Layer 8 of a small transformer language model trained on English Wikipedia (12 layers, counted from 0, width 64).
A neuron's activation on a vector x is SiLU(gate . x) times (in . x), where the dot is the dot product.

Input weights of the MLP neurons that the questions are about. A number n stands for n times 0.0018.
n4 gate: -30 -40 -175 25 60 -78 -125 -24 115 27 -150 62 -254 -173 81 181 51 68 189 234 139 -147 -86 -11 27 2 119 -158 129 -86 -18 29 91 106 243 -219 -22 -178 101 -186 -120 -41 41 7 73 -174 169 20 -7 -95 -15 4 94 -296 -57 -337 244 148 -119 237 -182 -119 87 189
n7 gate: -130 -36 -103 -159 233 -102 183 95 40 296 60 -38 -131 -227 -151 -302 -42 3 -114 -124 103 206 159 -31 -55 70 9 -304 -15 123 133 141 -100 126 206 -35 -153 -153 42 -166 -109 -225 -230 -44 132 -33 -18 137 136 -191 -21 -113 36 -50 -108 -145 19 240 6 173 -92 -61 -76 28
n15 gate: 53 66 191 -102 106 -23 -159 -145 71 64 15 317 -55 83 -31 245 38 46 -246 142 -174 94 -233 8 162 -89 9 14 -131 -185 36 30 -123 -37 -167 -54 6 14 -85 21 191 126 139 98 30 -40 333 159 -105 -83 -75 -105 6 37 15 318 -63 -105 7 156 -454 59 159 -186
n31 gate: 298 368 -28 -100 -275 -106 193 259 -189 19 -204 44 14 146 6 18 -75 110 145 -124 195 -113 9 -54 -145 -252 -344 -77 57 -110 -107 -105 -108 -37 14 -51 62 8 99 -159 -89 160 113 -256 65 101 163 -173 -153 -11 142 -1 41 83 2 113 299 14 -136 -244 120 -75 163 5
n36 gate: -70 98 -96 7 403 65 -314 41 -35 -256 -118 12 65 128 -59 49 139 -77 -22 -7 -153 81 230 -111 -169 -180 6 -188 -122 27 99 -207 230 52 347 95 124 150 -160 102 -25 -42 102 127 -71 -137 -91 -82 46 121 -180 -270 219 -145 -42 14 -42 -257 -66 200 -107 186 -50 53
n38 gate: 156 8 -122 -38 91 99 -161 131 -20 -96 -178 -314 -78 -84 -243 107 -204 13 -44 -121 -138 -159 -119 -236 3 204 50 -121 118 84 217 -102 -121 -45 26 164 -204 168 196 -256 -23 -155 38 63 -44 10 89 158 -282 23 11 -7 -31 -186 -144 -36 70 103 -28 27 38 6 102 169
n44 gate: 236 2 125 -13 -155 -9 53 -102 90 36 126 230 202 16 9 -32 -143 46 -224 185 82 -185 -309 -72 158 57 155 -179 -46 73 318 -34 69 131 112 44 -194 -38 -219 -2 153 86 -379 -141 103 -112 -2 207 -87 25 -35 193 -64 314 -265 69 58 154 -198 143 135 50 -35 249
n45 gate: -161 -37 -46 -152 239 98 96 268 -185 -7 -147 -119 -109 -26 -41 -143 52 146 -424 300 234 164 -275 -59 -31 -100 29 85 48 -147 -94 -101 114 74 164 -100 105 -29 101 126 -47 -71 -1 -235 84 -69 -115 -43 21 260 47 33 72 -110 56 11 102 -245 -107 72 -113 202 -126 -178
n73 gate: 226 148 -43 56 64 94 -393 -76 -56 43 51 -197 -50 -73 -88 125 -66 169 -70 272 -108 -26 -149 226 -147 -65 -74 -65 53 -60 37 146 -100 -101 -178 129 -173 161 -172 197 -20 -95 204 207 411 -10 125 79 86 -83 68 138 -83 13 22 150 64 -2 -116 -236 172 -168 10 -333
n78 gate: 71 -91 -169 -28 35 -80 -112 -193 307 61 92 -207 57 -64 -122 74 103 -77 235 20 -8 55 284 -145 69 34 56 -246 128 -142 193 -12 282 -39 70 69 -120 85 110 199 -98 -14 -140 -94 146 -143 -229 142 40 216 -9 -98 49 137 130 450 -282 -113 30 -112 -58 64 3 -14
n85 gate: 181 59 15 112 210 -22 201 169 167 0 -247 -175 91 -66 -189 74 -262 80 77 -66 20 -243 -33 91 -349 155 91 -68 66 31 -70 47 -20 287 95 342 73 -53 71 -214 -252 138 26 108 134 3 -93 -17 -14 221 -212 -194 42 -208 -59 123 53 -265 -41 -92 199 -99 137 76
n107 gate: 199 145 -34 -20 -118 133 87 19 382 -62 -9 -90 -118 118 -13 87 -43 -159 7 -199 141 66 -90 42 36 284 -28 -18 107 16 -64 70 181 316 79 260 155 -42 64 -152 -12 236 152 17 64 -94 -62 160 -51 139 142 -79 -57 181 -50 -264 -9 -9 82 -72 -161 241 -227 -24
n108 gate: -166 203 16 142 117 88 -25 74 -87 95 37 302 157 -5 32 -278 141 219 -52 -67 233 -95 -160 -55 -41 41 21 48 294 26 5 -148 264 124 81 168 -19 -77 63 137 -47 144 -393 3 -155 -96 83 149 -277 36 -55 122 54 234 78 101 -6 133 -150 27 -80 216 202 -96
n111 gate: -42 -87 223 -130 -12 -235 24 91 -69 -76 -89 76 -85 29 -93 -244 -336 341 115 -103 6 92 -6 213 -69 51 -41 86 -27 -164 -101 -106 218 -129 -287 65 212 209 157 192 -98 9 29 -44 33 -260 -239 112 55 -126 -106 187 134 -65 -186 76 -60 -60 159 -237 92 27 68 -19
n4 in: 220 192 127 -235 -16 -48 61 -34 -130 78 -96 81 -54 1 -182 69 37 15 60 -120 -232 -152 -27 264 128 -220 28 182 -65 84 -19 26 -288 11 98 110 44 131 -105 81 -31 -81 -35 27 422 -50 -93 65 -236 -157 -55 -90 137 -188 -186 156 -239 -156 -134 251 39 76 -81 -31
n7 in: 39 208 18 73 -110 -259 -254 -5 207 -265 149 -114 -253 140 44 13 225 35 -19 -201 -241 17 -266 -65 -137 146 -146 -52 66 -141 -299 -161 -107 155 19 -27 119 -5 16 -175 136 28 193 -159 -135 -41 52 38 3 272 -81 47 5 -57 178 376 -176 28 -37 181 -66 -144 -90 -122
n15 in: -27 -3 -151 455 -68 -13 111 -343 -15 112 51 -3 -57 321 -81 -290 54 60 -73 -43 29 -98 -157 3 -292 -107 5 101 19 64 152 158 -303 -35 -115 -25 162 -21 -123 -130 40 20 -112 208 317 97 149 -87 -75 -10 -1 6 69 61 -97 -30 -56 -140 -151 31 17 -206 234 -104
n31 in: -173 -57 110 59 -10 55 -81 -179 145 -189 43 -31 252 51 403 -270 161 -62 -282 40 143 131 -65 15 -132 163 139 -36 -181 119 307 -244 332 -52 -225 -106 -109 -137 -78 -96 -193 30 -214 41 -111 39 9 40 -26 -115 -81 97 -292 -3 192 -145 29 -44 -168 157 72 -135 -138 11
n36 in: 206 -388 93 -262 -203 36 162 -117 -218 122 -226 38 100 34 136 -287 -113 44 -26 -176 -35 -136 12 -49 -26 -161 -36 46 225 24 -51 265 131 -140 -241 76 173 -287 287 0 -88 310 -319 12 -201 -72 13 180 150 9 142 231 8 -83 208 248 43 -163 94 19 -188 51 117 -27
n38 in: -67 5 -94 36 -57 41 -43 -87 208 -250 19 -108 -75 50 -112 87 6 -42 198 33 59 171 -210 -90 41 134 -132 -22 -8 -63 -132 24 -128 10 -385 27 28 189 184 -258 78 -14 57 58 -44 98 51 180 91 -182 123 113 184 -54 -67 -127 -73 -139 58 177 6 34 73 142
n44 in: 348 21 256 254 13 -223 -194 321 -84 152 -37 124 -29 279 -108 -185 117 -79 260 115 -134 65 -80 -153 228 -86 66 -107 -59 -4 49 -99 106 -144 -162 127 143 -28 -146 -477 13 -79 6 224 -137 157 -182 -101 20 198 -39 -6 149 -93 -36 138 -117 179 206 108 -30 -82 -174 -184
n45 in: -42 18 -31 88 -244 -242 235 159 -228 -127 25 -55 127 -48 229 -107 -72 -40 186 134 93 -74 129 163 -77 -107 -13 28 -145 -104 -150 -13 -72 5 288 104 362 -96 -120 -84 -50 -40 -35 -36 18 178 -198 56 -194 191 -279 -67 230 -128 127 66 237 91 155 -229 154 -66 39 82
n73 in: 383 -23 143 -122 162 352 38 30 -115 92 -84 140 -41 -50 -63 -18 100 -5 -1 73 182 25 98 282 119 -61 -17 -236 -48 87 16 79 135 -185 32 180 -49 -60 250 139 195 131 -15 104 130 -40 49 -81 -88 -126 15 -73 -311 -305 212 145 -17 -202 -190 104 52 60 323 -90
n78 in: -53 -77 9 -73 153 1 131 -143 -241 -33 32 -56 -246 -130 -134 -125 88 -267 207 127 -107 197 -16 106 79 59 -72 11 -140 106 -3 55 -24 290 3 -431 111 -166 -48 -41 413 162 122 42 -132 49 185 -214 175 -347 -67 -3 -101 -13 199 -106 -98 -60 -218 -80 -165 -106 -187 -172
n85 in: -90 -92 117 127 -17 36 178 76 51 229 137 -234 -103 101 -359 83 -98 -111 3 -8 67 -171 109 -218 -326 49 103 171 -11 -115 48 17 126 80 89 161 -23 -245 179 -10 -80 129 183 237 209 -156 -34 155 -251 14 85 -88 137 154 -210 162 7 -212 -156 -240 129 -306 -195 39
n107 in: 64 -47 -39 -220 51 50 -51 -71 218 -67 -178 160 -193 -3 31 -233 73 20 -148 -185 126 286 -277 -129 -38 -161 -198 -75 309 -3 133 -29 -247 -67 -17 29 8 108 80 -144 -125 29 129 -38 -48 -204 67 32 34 137 -85 -62 -105 117 -196 -302 -154 15 -31 -273 98 -153 126 76
n108 in: 148 -161 157 -328 26 -91 -55 33 22 -104 19 282 -179 136 100 120 -164 160 16 229 12 271 83 122 138 375 -179 -242 50 -4 -54 20 101 1 -135 -56 -160 -5 186 -77 -81 62 -146 -61 40 47 73 14 -86 153 -8 -75 -233 151 96 -82 -68 -57 47 -123 125 107 341 -171
n111 in: -112 -96 -67 378 -55 24 72 -51 167 59 27 26 271 34 -137 -32 -95 -25 -192 -66 -3 102 -76 -57 119 -15 -66 -107 85 -158 125 79 163 217 4 -11 -63 -200 -42 -253 82 154 37 235 162 -177 -145 -79 -25 25 -85 -348 -228 -102 -58 90 87 -261 -308 238 235 -245 -3 190

Each question shows a token from some text and the vector x that enters the MLP there. A number n stands for n times 0.0081.

" his": 62 -15 -108 -164 111 3 -82 215 112 -118 -220 -4 45 -136 214 -82 3 -72 91 93 -12 -185 23 -48 -2 -187 -119 114 -80 -168 -23 -20 -29 -78 -101 59 -15 -137 -221 -47 41 -78 -117 -173 -80 -44 -177 -46 323 -47 -101 -41 20 31 43 -249 -179 56 10 121 -66 -88 -238 -168
Which neuron fires most, and how strongly? n85, at about 1.3

"ial": -5 -97 -78 31 98 206 -36 289 -24 -94 -40 6 41 19 311 39 -65 -44 76 -9 -43 -69 -15 12 103 -111 -3 135 -187 20 -50 108 98 81 -132 143 7 12 14 -91 95 -22 -274 -117 -71 -46 8 -195 194 -42 38 -89 256 -55 65 49 -88 65 -155 -62 -22 -15 -169 -366
Which neuron lights up most? n36

"9": -215 46 -56 100 227 -90 -36 18 16 226 263 42 -45 61 256 -90 57 -178 -28 -46 -51 -34 85 -5 64 -140 23 165 -65 -227 -11 -16 -189 -33 -264 121 -16 -67 43 153 -94 21 -144 -128 2 204 178 -104 136 243 -206 111 88 38 -16 57 -64 -141 -127 109 31 77 -127 -18
Which neuron lights up most? n15

" at": -13 -131 -75 -8 10 190 -45 21 132 22 -111 20 179 -59 14 43 57 -102 172 -18 -203 -184 -41 -213 44 139 -38 90 -164 -139 -68 -70 -114 -341 -151 80 -228 -136 38 -164 -30 107 -164 -83 38 -214 -72 -26 201 -131 -67 80 114 -59 289 -27 39 -12 -91 -121 38 -78 20 -157
Which neuron fires most, and how strongly? n38, at about 1.1

"ad": -106 -92 8 235 -74 145 66 -45 -58 -49 28 -14 -14 20 6 -249 -142 44 -15 14 16 -160 -28 40 120 22 93 23 -197 -25 -64 -119 223 -6 -237 -188 33 127 271 -85 220 122 -170 -186 222 161 163 -49 9 127 -46 -69 191 -184 86 47 20 102 -40 97 91 -135 -88 -233
Which two neurons fire most, strongest first? n111, n45

" The": -30 64 -69 -65 -48 41 96 -19 99 -109 -129 -12 -21 -10 158 -110 -59 36 -3 -83 -182 -79 160 -5 110 -96 -17 122 -68 -29 -124 116 27 -273 -132 172 -106 -115 -249 -80 20 -121 -227 -219 42 -6 -105 -45 399 10 -16 80 -139 -16 230 13 -109 178 49 58 16 -74 27 -83
Which neuron lights up most? n85

"ember": 95 -97 0 74 -35 133 56 176 -77 -72 52 246 116 136 118 9 -42 -252 -122 -71 -160 -75 5 -14 115 -161 -51 50 -242 60 -146 48 203 60 -11 13 -41 -30 34 -124 -52 34 -52 -260 56 -21 31 -237 228 229 -103 -42 -34 -75 68 -160 -5 -75 -122 -138 37 -216 -52 -164
Which neuron fires most, and how strongly? n31, at about 3.5

" An": -158 -180 3 43 64 -99 -16 8 147 -35 -130 63 -32 -27 94 -81 76 73 179 34 -90 -51 102 -30 57 -86 -111 60 -51 81 -26 112 -41 18 -40 -43 -163 163 -203 -27 90 -41 -333 -207 -10 103 -95 -179 83 126 -178 16 -80 93 111 -132 135 228 123 68 -13 -185 -125 -240
Which three neurons fire most, strongest first? n73, n85, n111

"t": 9 -60 -154 22 235 85 -173 -113 -40 148 -101 -44 -67 -89 -156 -24 9 -46 110 -189 143 -207 135 -41 -2 -20 -79 132 -174 127 -90 120 -99 127 90 94 -80 131 112 -130 135 106 -330 -25 92 90 67 -240 131 126 -40 82 -61 -19 58 61 -52 -148 63 52 -132 -52 -126 -135
Which three neurons fire most, strongest first? n78, n36, n31

"ame": -114 -79 41 103 -51 89 -42 94 41 -167 93 3 58 2 81 14 -97 -225 161 -149 -163 -44 -90 45 18 -164 -6 113 -140 -14 -189 130 -115 210 -121 269 -91 -195 40 -147 -174 -128 -146 -198 -19 -38 -104 18 127 -121 69 83 -101 -266 -132 -77 239 -75 -70 137 159 -81 -3 -29
Which neuron lights up most? n4

" the": -63 54 -164 -48 47 40 -5 38 78 -86 -77 -4 -21 -43 215 -114 14 -12 92 87 -143 -78 208 27 138 -21 3 77 -67 -84 -59 85 -52 -254 -151 93 -188 -56 -288 -129 86 -176 -214 -264 -27 -40 -32 -2 363 21 -45 78 -64 -101 225 -64 -74 152 4 95 -19 -32 32 -22
Which three neurons fire most, strongest first? n111, n85, n15

"c": -13 -221 50 104 64 60 -124 201 -40 -54 71 155 175 -129 -16 103 -69 101 59 -220 85 -96 116 144 125 116 -15 51 33 -128 -158 -84 36 -191 -347 156 -55 57 155 47 138 -112 -203 -150 23 -52 154 -244 -56 98 9 -88 -48 -95 -24 64 68 -160 92 39 28 -52 -245 39
Which neuron fires most, and how strongly? n111, at about 3.5

"tain": 65 -47 -142 160 109 93 14 124 -57 30 -16 108 -21 142 100 -40 -5 -142 -50 -135 -111 -307 -118 8 127 33 8 45 -181 -5 -119 71 -86 74 -61 -80 31 -167 196 -8 -3 89 -323 -242 -7 -74 -30 -189 187 -41 -77 -130 -31 -84 99 -103 -24 -75 -37 -59 -37 -105 -230 -159
Which neuron lights up most? n38

" H": -217 -142 51 -91 -16 216 47 -146 239 129 -201 111 178 14 21 105 283 -58 95 -161 -42 -61 7 31 121 -38 -69 78 -80 -89 -41 -50 -19 44 1 -56 37 51 -4 -42 -62 207 -96 20 66 288 -190 -85 -137 252 1 142 156 -87 141 -85 108 -116 -115 113 -31 -126 -108 59
Which neuron lights up most? n36